Layer 12 of a small transformer language model trained on English Wikipedia (16 layers, counted from 0, width 128). Numbers have three digits each and are written without spaces.
A neuron adds its activation times its output weights to the MLP's output. To switch it off is to set its activation to zero at one token and run the rest of the model.
A neuron's activation on a vector x is SiLU(gate . x) times (in . x), where the dot is the dot product.

Input weights of the MLP neurons that the questions are about. A number n stands for (n - 500) times 0.0005.
n40 gate: 731617372332360295492305197592529396286554588525647429446471666521385567671504747275504444421575197478421545536653586529387537554562680616646567336533665238641342308637377479237587783395396408183500483165487508602471414483492639479429384362475627555384471479738409528673745388428640725588409624525642674488354381483573330433711471479764612551636545413529627594699281584384705168426411
n93 gate: 526507719511522562722489504496536504558467504496541452474182585408504704559403385389475321452378537531423820396566431611507514383378156628407618525489697297537539692478420470598533824608404463430322727566700435453424471559573459434622339504665213631511445567637558511433530670568620655559642628481541485659385406574446332733551628433443419381745504460662236347533618318449489581431733
n109 gate: 665607488616610281574403471525460426638381791660633446516380455558484649582395351554420581603421558346287609644176610681323577258558326779570479589566667277664500496549476426447549290376508554533577570545462565496548419475231897397392484632237228324250708695442525612504651438798484521338373708513463606766670395169645544417390443694384385404403439632686391439471369517569322426476516
n131 gate: 237717397500453359539517287352585762341552504435548269574439409517276456483598426548335311487439530324453598399556440752800538262465581478203474504382526530582538273483385443753474856609604264713543470414384568538500577478539637439810349400284556575543199447635659449197310570372787630711302543615535409870304479426560344361353595413445409460429340613147295474656567469401534361385263
n186 gate: 571523527837464179449594825403275482464162500459689587459233656331159421605491518417343752482361459567628388504454568615546342436500311441638482590652495392372406500596807532328518330468450435693717395668556644491760409591464723715772527219399491584299604245684641898468458399421143404495623282375380350370652626422496811311313509191576349579430450372675383559577481458586712390662446
n189 gate: 500346291496548583443466355438487624605579433337376239377606469500731447571767274381362322465722025578518819431588422487566556522372357324664443561434640543245564960447418526356566491629606655646670303412319660548608631693400482210469930593491530527465452776549535702362473584419583491478797618491318741548292812540513350681526710416470526375505386421641699435364532407601604394639496
n264 gate: 712448543561449559358542440720508526683564365637405561539504289405342509504765327496319317491257874500449466525564640629832420418724496491349724496509551733457471349813678306670418646348298561599611705534456542479504674307462635500426346526560810329547543596371752693426321276522305646361739483408604355454362280522424450435333577422437500653359483444509791445573367804564695530272190
n481 gate: 496570254594512450543591609773675629681244500593606422380324457539404378648226520333591560624621364496496409700450584718414607496496515578371488259313542443756576644527297418488799414414492473699423643500416511550808331403350437419629213570543592219310504602442593599437405255659703574359523550638582674454488580731538609484508631312515535524607450496527672677334504461373657438630390
n40 in: 422404571520655405580441656464539750607360391376379456300476540324393605456402419456727488652516404579588484492576579516540559500512547664637300524415488413412699371600611681251640721379708637560536364365101587319759488476397602324399572407236591798464536524540548312573635456496638508500607190589290337441427445189366484303221568419653652480389301344524284417540335447190461512480527
n93 in: 298511428610763475716621344390629595352496430584562687515584205569728357438443639584546591423588631333536450422565425438445539576409457594526649565533558482689337478446453639334697522416496639708428323475320185486514255867677700504555544310416633418449334441621572489504552460515568456493576540640361500468603446720325564529601341467600409530507630540518554547496767559522489500787649
n109 in: 496415751439611425589315351375611512600709439371301549352633371488560585689409516391402763432577789617488752700392246556770488420484342520399480302342588314320245452656686520397403419626665431492504596396459575543681432476488704508796312633412440537548854565379648476256680738767365367512488460361500516532621365638496320403668588536457572573521592601544362508472429789608563685583496
n131 in: 385388515454333504554598623566560249401262508488620539397442335431508818538511577662440380415624278568519710380312519515650474508619432561635308439596195663508504446588148616485438404512488295492606580657682175541395508580580453627663600477646492449370686376450477500628641385524621708484450439508357462492747341693368515527355584473399856543586496293508549750332682411389640366413433
n186 in: 536372233598395666456634624678656278916730607381772611743709593664597513349318496571422390376232425366738742526654535496611448522473169451375456522233649169456319624526592371461279371330681611358640544293450426517392373142548280575625500415478627266403513433775592612406284473301583597460522601379589531578696604348470367278676680500539403401192390478456396570271482567685583584456509
n189 in: 413436468374404556314484379468358678313713338500378682520391411556763626456382289157323692577508396273540413488632694565565322392560619396516520460658181682548649573364409286432456573476548540214484360520678658607591452492508316637715404391661456303220703524540424461333525734479472673756524456500662556303508342512362434456324528670453440696261460544613725619480732488432302464492367
n264 in: 332324468459363762787628443447628381323406484504804385122512345529415553426672475672273174545603321372419492472728528410488673496520412565254618681721427363370484615614645619375439414492516562631552569419668528444352500443484417541516658439378698521573613459795435560640753631621363569706569476558640601632521496533488425496407553496743285703746605733561424685159387554662400410665424
n481 in: 613413392576791411413703553530363337657549435590504561470606262598489523477555587266423523587363436516388360379485459428432455598636433526538443426383627355718555598466377515321787530599511417337522335478519207630156261534388374477397492614372548799598325485368406559733385651465303700694474485645500646371481519572456452481590515401493459324384646568591467709511123542650411632619570

Output weights of the MLP neurons that the questions are about. A number n stands for (n - 500) times 0.00061.
n40: 481434381559393608510345698306444735479539470480330407647286395327419429316462481466576661515457504715360582465401564689536275524490595588468608393575446431369592407443286544552474473725518292406459739463266480443411410629524416450597461798262425426447593545219494478252504590465250554459433486507660542469507641440621507435586445485531418735784466779670437442442587441610562403518607
n93: 612551626424530506594562633289454425519460134583527275563615612432385664602479463464383447438356260492422447525469509584421539524530781368408454485553435364574554697418463482497483446611322556322415630485585670523503593806476393520485312685414494728436448545467573650382491518574510500757419339450559482464445509535438446368482614474358446436510526522614482591352651533530580403541477
n109: 710537434560669536453561615619430460582466582578370540582321425547354398289386460553232582600479453334523308524331818656365562576624338588568535357562416368365472555316632558590373640340527471477583436569308481433541407283503409625540500600493332329274436424343441405438628411415582538428496397571503517381449534439702080586483462319503478384431494455535487459341583336467366473493394
n131: 709442655509576586526453590831671321366589428485417437513315399611604366374506370415436547480453543430419513497416408624249479596607542630416514581587539529649474440399650503518523027357406470594579608470526565453628500552429481456309447648561482459372677406400474551610570464441556436386484414500635592524657515550497289468300469636597624568503459622633325470580541503636684497548500
n186: 602601492562392721598616371420591421437514465429535597619525334419514261403415698690557452422478691325400608398485571413711812607773556582500575489373556594429377697514445722355455242384586557399441442635737587528396535483363489507222675660515411472663428378302446325422699464441574496368453576385766580525452430566470322436637603413622671524500433686583682708599747457583553533287364
n189: 500549559432641369541497500689547530490338694477428627556329411503202342438490394406687687352531562305477476425623401564489437610304490656188573538708497745624449441673408477557407358487254447530675489457555516610521399442673551617460413479443423396713593400684412379352343563544446549583298581452497612456606459552631472479272580577681404493750598351440354560451326662550625507532396
n264: 416557567458673631413432438538587465523624613506450497513379575432438510512531577592500648490371451755421444448451450472373525341387453515471576248447769480702709434435397494481512582425563362516521569513281602601723376356519562534606523619655446565537430490262569328534670462604572587256562635575371403382419738432484503473672591357481618633584475520543629411778650574255588457402426
n481: 354378345558521527420476466366561551653509363369613476481249506519453357526431387521440463438616559410506582700330500658367414488384545541416388460336509592500466394385376601640578639400447542588415431312482550319759515382518398491694572585516359588407459322410455599351636205457765494449572421450360503421417488462534455254485507517509394294427394472437497392482348433545449497465594

Each question names a token from some text and the token that comes next. It shows the vector x that enters the MLP there. A number n stands for (n - 500) times 0.01.

Then comes g, the gradient of the next token's log-probability with respect to the MLP's output, scaled to length 1. A neuron's effect is roughly proportional to its activation times (output weights . g). A number n stands for (n - 500) times 0.00081.

"== ", then "Sty"
x: 417618371496634581453454501581460302618546206565480489606333480375448562659247522587501766392775430579654446406411536686249549467513493537336511565374490407455404335590687563498449275529452566524505428598365516292614590536587643682582471389616490648623331646491521399522529431601458479450588452458556564619386498360862489508402488500388504624419611605638764619655716394610679604488556
g: 396373448617432655533372650471457672403642474513550416450432389553365623710451500507543414336502434521485483290538254508553653398463578504485482468424598535604700443533504435468552529661613688742528532536592444427697203582560382434553569556535489760442397453518425526257337324570535661319651617480425579301479621665511507501313402200457584394543443555582357469513486402465604549390616
Which neuron, switched off, raises the next token's probability most? n481

"a ", then "newly "
x: 584719462508463252539587513691164620634515342508499538311475484513580544494404426740361503486451469554526392526500539445283534460369351611552581575366503608483453648421574465578473474587560617248494567419543345377494455499556528509497707461446380540640521501370452625374472461574667585576449508482549525473540553390358253504589675469490571580651568466581577481391851573518471482718559
g: 504538202539512693532519353394577576338487441493477574460367592476650478566390708616292437568247553552616459381401328374410525372370431656617619376385328503354509470350376296440600353477384306620435277640336380409515522414506597486543528589409276481457566569647510487536546465390578516462563522347525581515534497502374443620581612433498652390343569381487502435530541228625422426291673
Which neuron, switched off, raises the next token's probability most? n189

". ", then "Acqu"
x: 479599425403444512386513610691578555424553356613495428629433474668532426373296610325610722422539438504511520435618541523393579510396513587458555621456369363495592495638529517435635584572514410436380534620321503493581533198597573511301558424541372515523626343571484529593549407643497498494476453382569451537549528479652236476591660428548400494415634569483654637564851507622495488486491
g: 581441323465710499420507456440455471661460439603572559317586434500546604548538522468256613307387430555514634562483441491596566499589324326554469643591407504589240461257649434294515482653613664639496582512535597461556512511522339550665557547575612513299322509436511496231490786455612512701518484559399457585493318487581475692588354570477564576364178341406667541582537462515444508579557
Switching off which neuron hurts the next token most? n189

"play", then "able "
x: 326470650357522513598515499589708613242498546536613567438646666660364443415373797335322385593396389538469361558611627622383440378560325418701543571585632425347611366494540349190566458463492385567522464561529415273464654660502516616584436629453470662294518269430588284559512631402668406662814429485483599565722572536694532712446309221510565360463734624618362482405601611456428409698496
g: 522534532535457545397570655474585696470452378378379682483343768521474550360634525402564492645548620482600466560405433632604374427492459523343366707635435386450601487346469293456471447560292483568375423381400634577560483385544252440649508263401660446636380590621487499535624530408526484594479362534522518412431274602369434437286483523385828348713519448616391460464450666409479658414516
Switching off which neuron hurts the next token most? n186

"they ", then "are "
x: 614562580483257576332738403815427364477668576486387437583334496312288545476537568423444424522291438483417310366512537504211496356515410361510430562593638474414401504606405514619221462582397520453457455479429605297619652267625456386438266392625446559413510465497555530550381519534590681594484424473566802625533325426581553272545386305606527479364442508441499221539638565421641548404335
g: 601625541474446625264277467538670415261395596493645511557578377318620398461588523599617624738558472378454428523544577394500490686538445342505534600598552580533671481450416564555316636615473478226532547544556406550370423409474651438368513582561709702628511591462720406555445369526575561541564625496459466627530418509303717528431567343327489609393664416405456525766515631386565476484310
Which neuron, switched off, raises the next token's probability most? n264

"its ", then "board "
x: 464668474584546364487474490661552471461345480604482599512477457319511551360459723629481476561275513540446534393517486413507593468399414464404629511508356528399669474445471638619454343680485393526330553317488578209442362417512375692401498560512480443444483599823524464462505419645741473533657724614447529578410521503472517346437474418498531341470566635473508460555858463598447423549518
g: 422408554563409587348554450518377559573435514507548501480553357533647549390411607619411538573574552399615443670433633650513426608572499587662652553417648505527521581493325674720589510473510493485453713605383379449504580698339383461649272481438500547356536381623439434385613596364482505646579419386114581562699379368477296421216419647632359413633548554510502319359530498504523565520699
Which neuron, switched off, raises the next token's probability most? n481

"of ", then "Puerto "
x: 477458585451550520343587640520596418549451550488611569322502529367456405470356589780431628463381444574515478402560437322438710520371551540458410369558289422372534375739681636452336595570554444485369463480395451494411476145526479804566599538376339322522447401670519281512317468513533382545569427690429507460364537511426672475593532311425560376466551469532493760656757496536596480413648
g: 673542606435383487642702393503566514466449482393302635333367470668361507463379398489513502574600399621441600554436608412639393450643667415565464415504530632352364378429678584432396489436399806427595437634568503552628542478424511503765582368399420637522509512357763592327584316436519564354428411486437597506665480675578638500513326578672601453507540530528527491455442664345608246653346
Switching off which neuron hurts the next token most? n186

"You ", then "would "
x: 579444733677240381285752497741679408475665489595402461629377420574391449442472516353443414627400335507317465288405540611302441402715482435630271481562496409538466664675461538526100510486378478472376473376485461248562574421638570374560386436542441396497504442511422466581387594469556696630486628530398831713551219420734464379524467349512598544334301365548534399487557582373442620503351
g: 693580504587489572505546564478521340658449496473373448467507623434381684728369617480416526433498648500390441335592543493355369432349458643655552382519526481565429475330482563331546637505419481474588511813521659524382556376506608267493470528545402421562562423460393514336457441349621389190450434603433564575675542514525245399524578443495400336587365256576556328479494702595558625347742
Which neuron, switched off, raises the next token's probability most? n109

"te ", then "Pav"
x: 461554368576579350531576483600591707368547513275556581370525516317277433556351582566648484666621516251590600622527521242420660326418590513294461619432459487590693457842535647451351867656586522495336523629461671511437462266494618414696396356269347658610530519383485418504367681456612497539612583553596611374457526497556236302629516461631491408498395540562583337488580489479596536435580
g: 532400663713534499501507544422305405562503287777598582541529493533535345519284529641475491431607564489724412557489344685692571447284302534382567457535387624355443359300666519461480623503586540734483443584600583549600357527481645480485386475489674487447352620522561585394676400520733438354624432624562417576660508449555546458650480447473574533503488660500516573603486433447305478385816
Switching off which neuron hurts the next token most? n131

"altern", then "ating "
x: 568550497427410369438653401582511528458390564470536437602394697460438443386429509408452592607666475371432302296580486603267419480508393591713250515648279547523638602414515373600217378633521299504541447473599784305528370664702612330558737499425510469534434123626581165574365521607642537635555575375516773689742506483309382422531528561418613561388506710681442501668461496310353424394459
g: 327428621326429586368539283472304497435404373458265364677666450572456612543314790624468480654647452464420446407649709479532362508556479542529469719386432364562683414408425433332613713467700538446412394362509361571409470496627399469462589354506555308500332398606465476578600301368462431546500412442500424546330581436535459517474440422467557624448465414449592418495545689533708541367307
Which neuron, switched off, raises the next token's probability most? n131

"g", then "ob"
x: 429539750513557282611463622400700549406413424624603539443240529668574464661618672433444361791474578274794393346430599521411383474517458424617316452479482648406399133525463576318601583524390480378604524338568531513542443458569329516601637394489581483455229533563501438493458361466540520603681840580505659654455501613492485393336381617407666740519811758518487500524596463430577564309319
g: 495541456721483443422454528497341512542657420627472498530545574464521503493641551609670405648489621389404392486487392356365436535606344586401480586330598377461283432522617392475361650504633533488293576568310428404516322437406582456550476448242571526259516267444503416558453369446410537632588467405562602462416497499414643600451524713618711435529406482389648576822538141391559356484488
Switching off which neuron hurts the next token most? n189

"63", then "), "
x: 258652560361711535376566498794430475507520475670383355343527674264654299608262517342597781530464701451530490577580544610354375510356558427501407621750498530519519694501480590334404533480622381648669529429470383402423601696588523599491410540565361568375512252501653344369707681615740450554685660650446477440525786474529438670353662350596404429555499461506496694514487435537489577562507
g: 478522542514563591723551381460503561417423537494432603336369528337500356604164612283391480690501488462660375469328709493387534615585508624398418624347385560432556511697515622604512322594500520518644494604530690402319485485660332553460642675425491611478502504418397528498467719552498498331505476525481472789459426464312520341526318432370569602670480354709528687487585500391445401444483
Which neuron, switched off, raises the next token's probability most? n186

"198", then "9"
x: 588531495616514581618403614530480295427700699572344407541552387443481355536323548551518494486505370593484712373449629257344476507306383330548399592626415513632650726550432348596570326441510796844579697605469563307670398472535713573551641837537480567583277363571494426575519538446515127506618742545530748500504656595532555788327587383494529430521687591585396458304567607644518349595552
g: 530487549518435489435520437458695652715468443586568742528292237620492588581509422472623352510328482530481391501452401498441517561291556464488417427247510509693326608238352659557625622447643443547618489442505511492544666494487417602483549404465343406273660725487558684588641394462336342685487380622567378458407637400559487398492461481586303502348650502565609568493464555508263435523582
Switching off which neuron hurts the next token most? n189

"also ", then "found "
x: 663532517463547311316644529821543446642560742626523511663392550399489402396498611509709529521449476486443542302552599623156661324472281570552441616448739497406556541487575655476535543647524598568395597452362620321444609346671310327585326535554432706458630492557518365539477572593624398445594472469315595492219417409560594345517264579641450549578581649502356349449637540634421354405495
g: 504429441665607735477586604455539563553792344399298455495335648752439724330339456414549389320494527484529544447639531589465587364463332464480342544542379448445399503621376482480343410620595494458546240465505478524577565374542489659601475298590551443518395493430616461586562437351392768431515462516556464245245566408600475619521395443614310549477376542417426398519490599620683458366570
Switching off which neuron hurts the next token most? n93

"S", then "bor"
x: 532669284551523601440626698635466666657493353557529542413528432372565438621510685463561475754658485076557506748491683358427410641447664609313282607346625497480549524455395528517512524586547520671535487478342613560518332429390581509510365669450448687555461458338548418425433440503616523575596608519520631497417590547598522360603593425483573259644572664580603648650435416410743528596480
g: 543566458339473636353539692529514547518640376417479624570473491553155312453330520511648448351570311598391560416456511427569555436584525451444499418490739599468598548604503510703438584449456606600402431448385467334512603485371488678598480359538471519590585361378471505440471691485566535631559342501528388398555473322410479161473432651585316546349355436317409354648511229718493425392412
Switching off which neuron hurts the next token most? n481

", ", then "event "
x: 579551416470456311373352505682447552504364499623357458530559385398572527632233605764525375543531622478351506503453476538285557419459290616545441491481463596367521549507691631753338545592606501400542602383324795349478554413448362525555402497351564518244563392682651519345500501768727320564568586583416608437585502562480376442399419456372452420531466589317459771482754571530719558562538
g: 541535566511408563531661450582390597540394719394480537544648594525361436582429443610545312670445333564580545506482429595649339505446652596333502596473483376552467406317465337440555516331469452485606534538506514456385490562743549488559626508668696378753520655515578578453393400300424584110390394568581479527301627576630597650500536572384444601334344529579632495474696402677365481328420
Switching off which neuron hurts the next token most? n481

"Au", then "stro"
x: 413718465632657355524478589377316426609517520431510499512558341634626607327527484620314499603418562293434357463722635357476484524637470248555640506493514553439398680502558582456557638523547520458494641243158562297392433675588833470427590477471547524533258344531436391562303705649449439555513586431527597685438395421516275471516603200679445661672439451471470638409570271636529733694481
g: 476574346582667406651446531557504633543627748591578400326367437371503412629428573486654282481414450493387372678346378494556589525304399781295454497540613708706511467557480572421348454469516593561678499508411629399468438452430660503441538400476440563431565409453412404561514491491577592483260525563276649464471603194527574501748501600517292557685423557564469360409559343539503616585526
Which neuron, switched off, raises the next token's probability most? n189

"\n", then "No"
x: 418628312584407416605596510518464512329522253612449582567547375547609424415253627481612716489530389521590554446669548541381544673466570602514659577404339343529432560780573591462717612634609300428367591636216408606584512189522322453560641481404544675392554315533579525565498497348529447573640472533354427610576483524670385315616581311377459498568668485619590628518715473787510370463513
g: 478362392446527477444591435516603525446429469417596358398671631582327544511528433507352532554201510549494804606273561441436615321395470626501471650423479332671545558359421667522547601486603612413342509550527485458579379451411299486401519626454562427590618570437582444497491521548528649726526285578373580354566336474396710613609632694358503448611392742529510428279481630384724535505568
Switching off which neuron hurts the next token most? n481

"Sp", then "ace"
x: 459578617355372338439526648688344575242588589497492498680578194511665440530411433499563419459419497318452452407550739427518369705485478476488349570644341540582572511671527387409762471813493415308565530300397547602425391695569573512429327643504641515483378680439507409603407462414412617708572415530521728745467504649542616660462280352506674563424797645367563718677555483289562421656492
g: 481564518243690610473410403556545651513624541504480460419506404448267432540253584540386435506752425461322336472582281540386614560677331414447503621525395392604458614445588478359351511673681621539518648412697463358397292396285508616603462672556511661487525496475464342540399602447469467541349331690416507494324441527505598698680444330580390576555457370557574619447523479544509384629475
Switching off which neuron hurts the next token most? n109

"Gu", then "ild "
x: 416429648558393530463571768608460385348354802533466560498496389451611505265404575555695356597609383332275350597484707361417461645593552379642466447611309431601768381459715674433545533409365434466521557292355514343371595499531660436455527643460515634540234328322536451579472472460534483733406313534535534562455302487465288640292461460605603693433273494321514782536524413422318362331655
g: 582492391461604334422490576403590547368501531581256580550573405595678653627427663542481593485513588780435435596513586545587526427589634570448503315516455522534476370561433486455652457506359411551369521417300215696546561536519427712552465344569390423259411415548288437509440437622522701423357433337561464686518232479414633403480648442596403663689427415217440531439439501455396520403459
Switching off which neuron hurts the next token most? n40

"ro", then "ot"
x: 528586479504538331550580448463310614433431401464369481441542579567451473658459655365585598566689306435296579575507747343515510568463407591606638486473600513519568483473319583383654674420370562386495610372501562316670635738647932573455348582504383577503553468749348204626348520656565367604767313612377458462494521478467300330373617417565651607241414460557400552800596560420685618663287
g: 377559484581524401429500512482398466429528360637519345452494388478338459599555363390462542446397664462476530236493608445339371702671391510498397661517261452488593522463665358589422564471438419347597349406439351488308403468291655435321482592404679563450435370405390561619698567306553618623489434697394569599620797355553584522383462405527663504392502533506447827406470513465619466522532
Switching off which neuron hurts the next token most? n40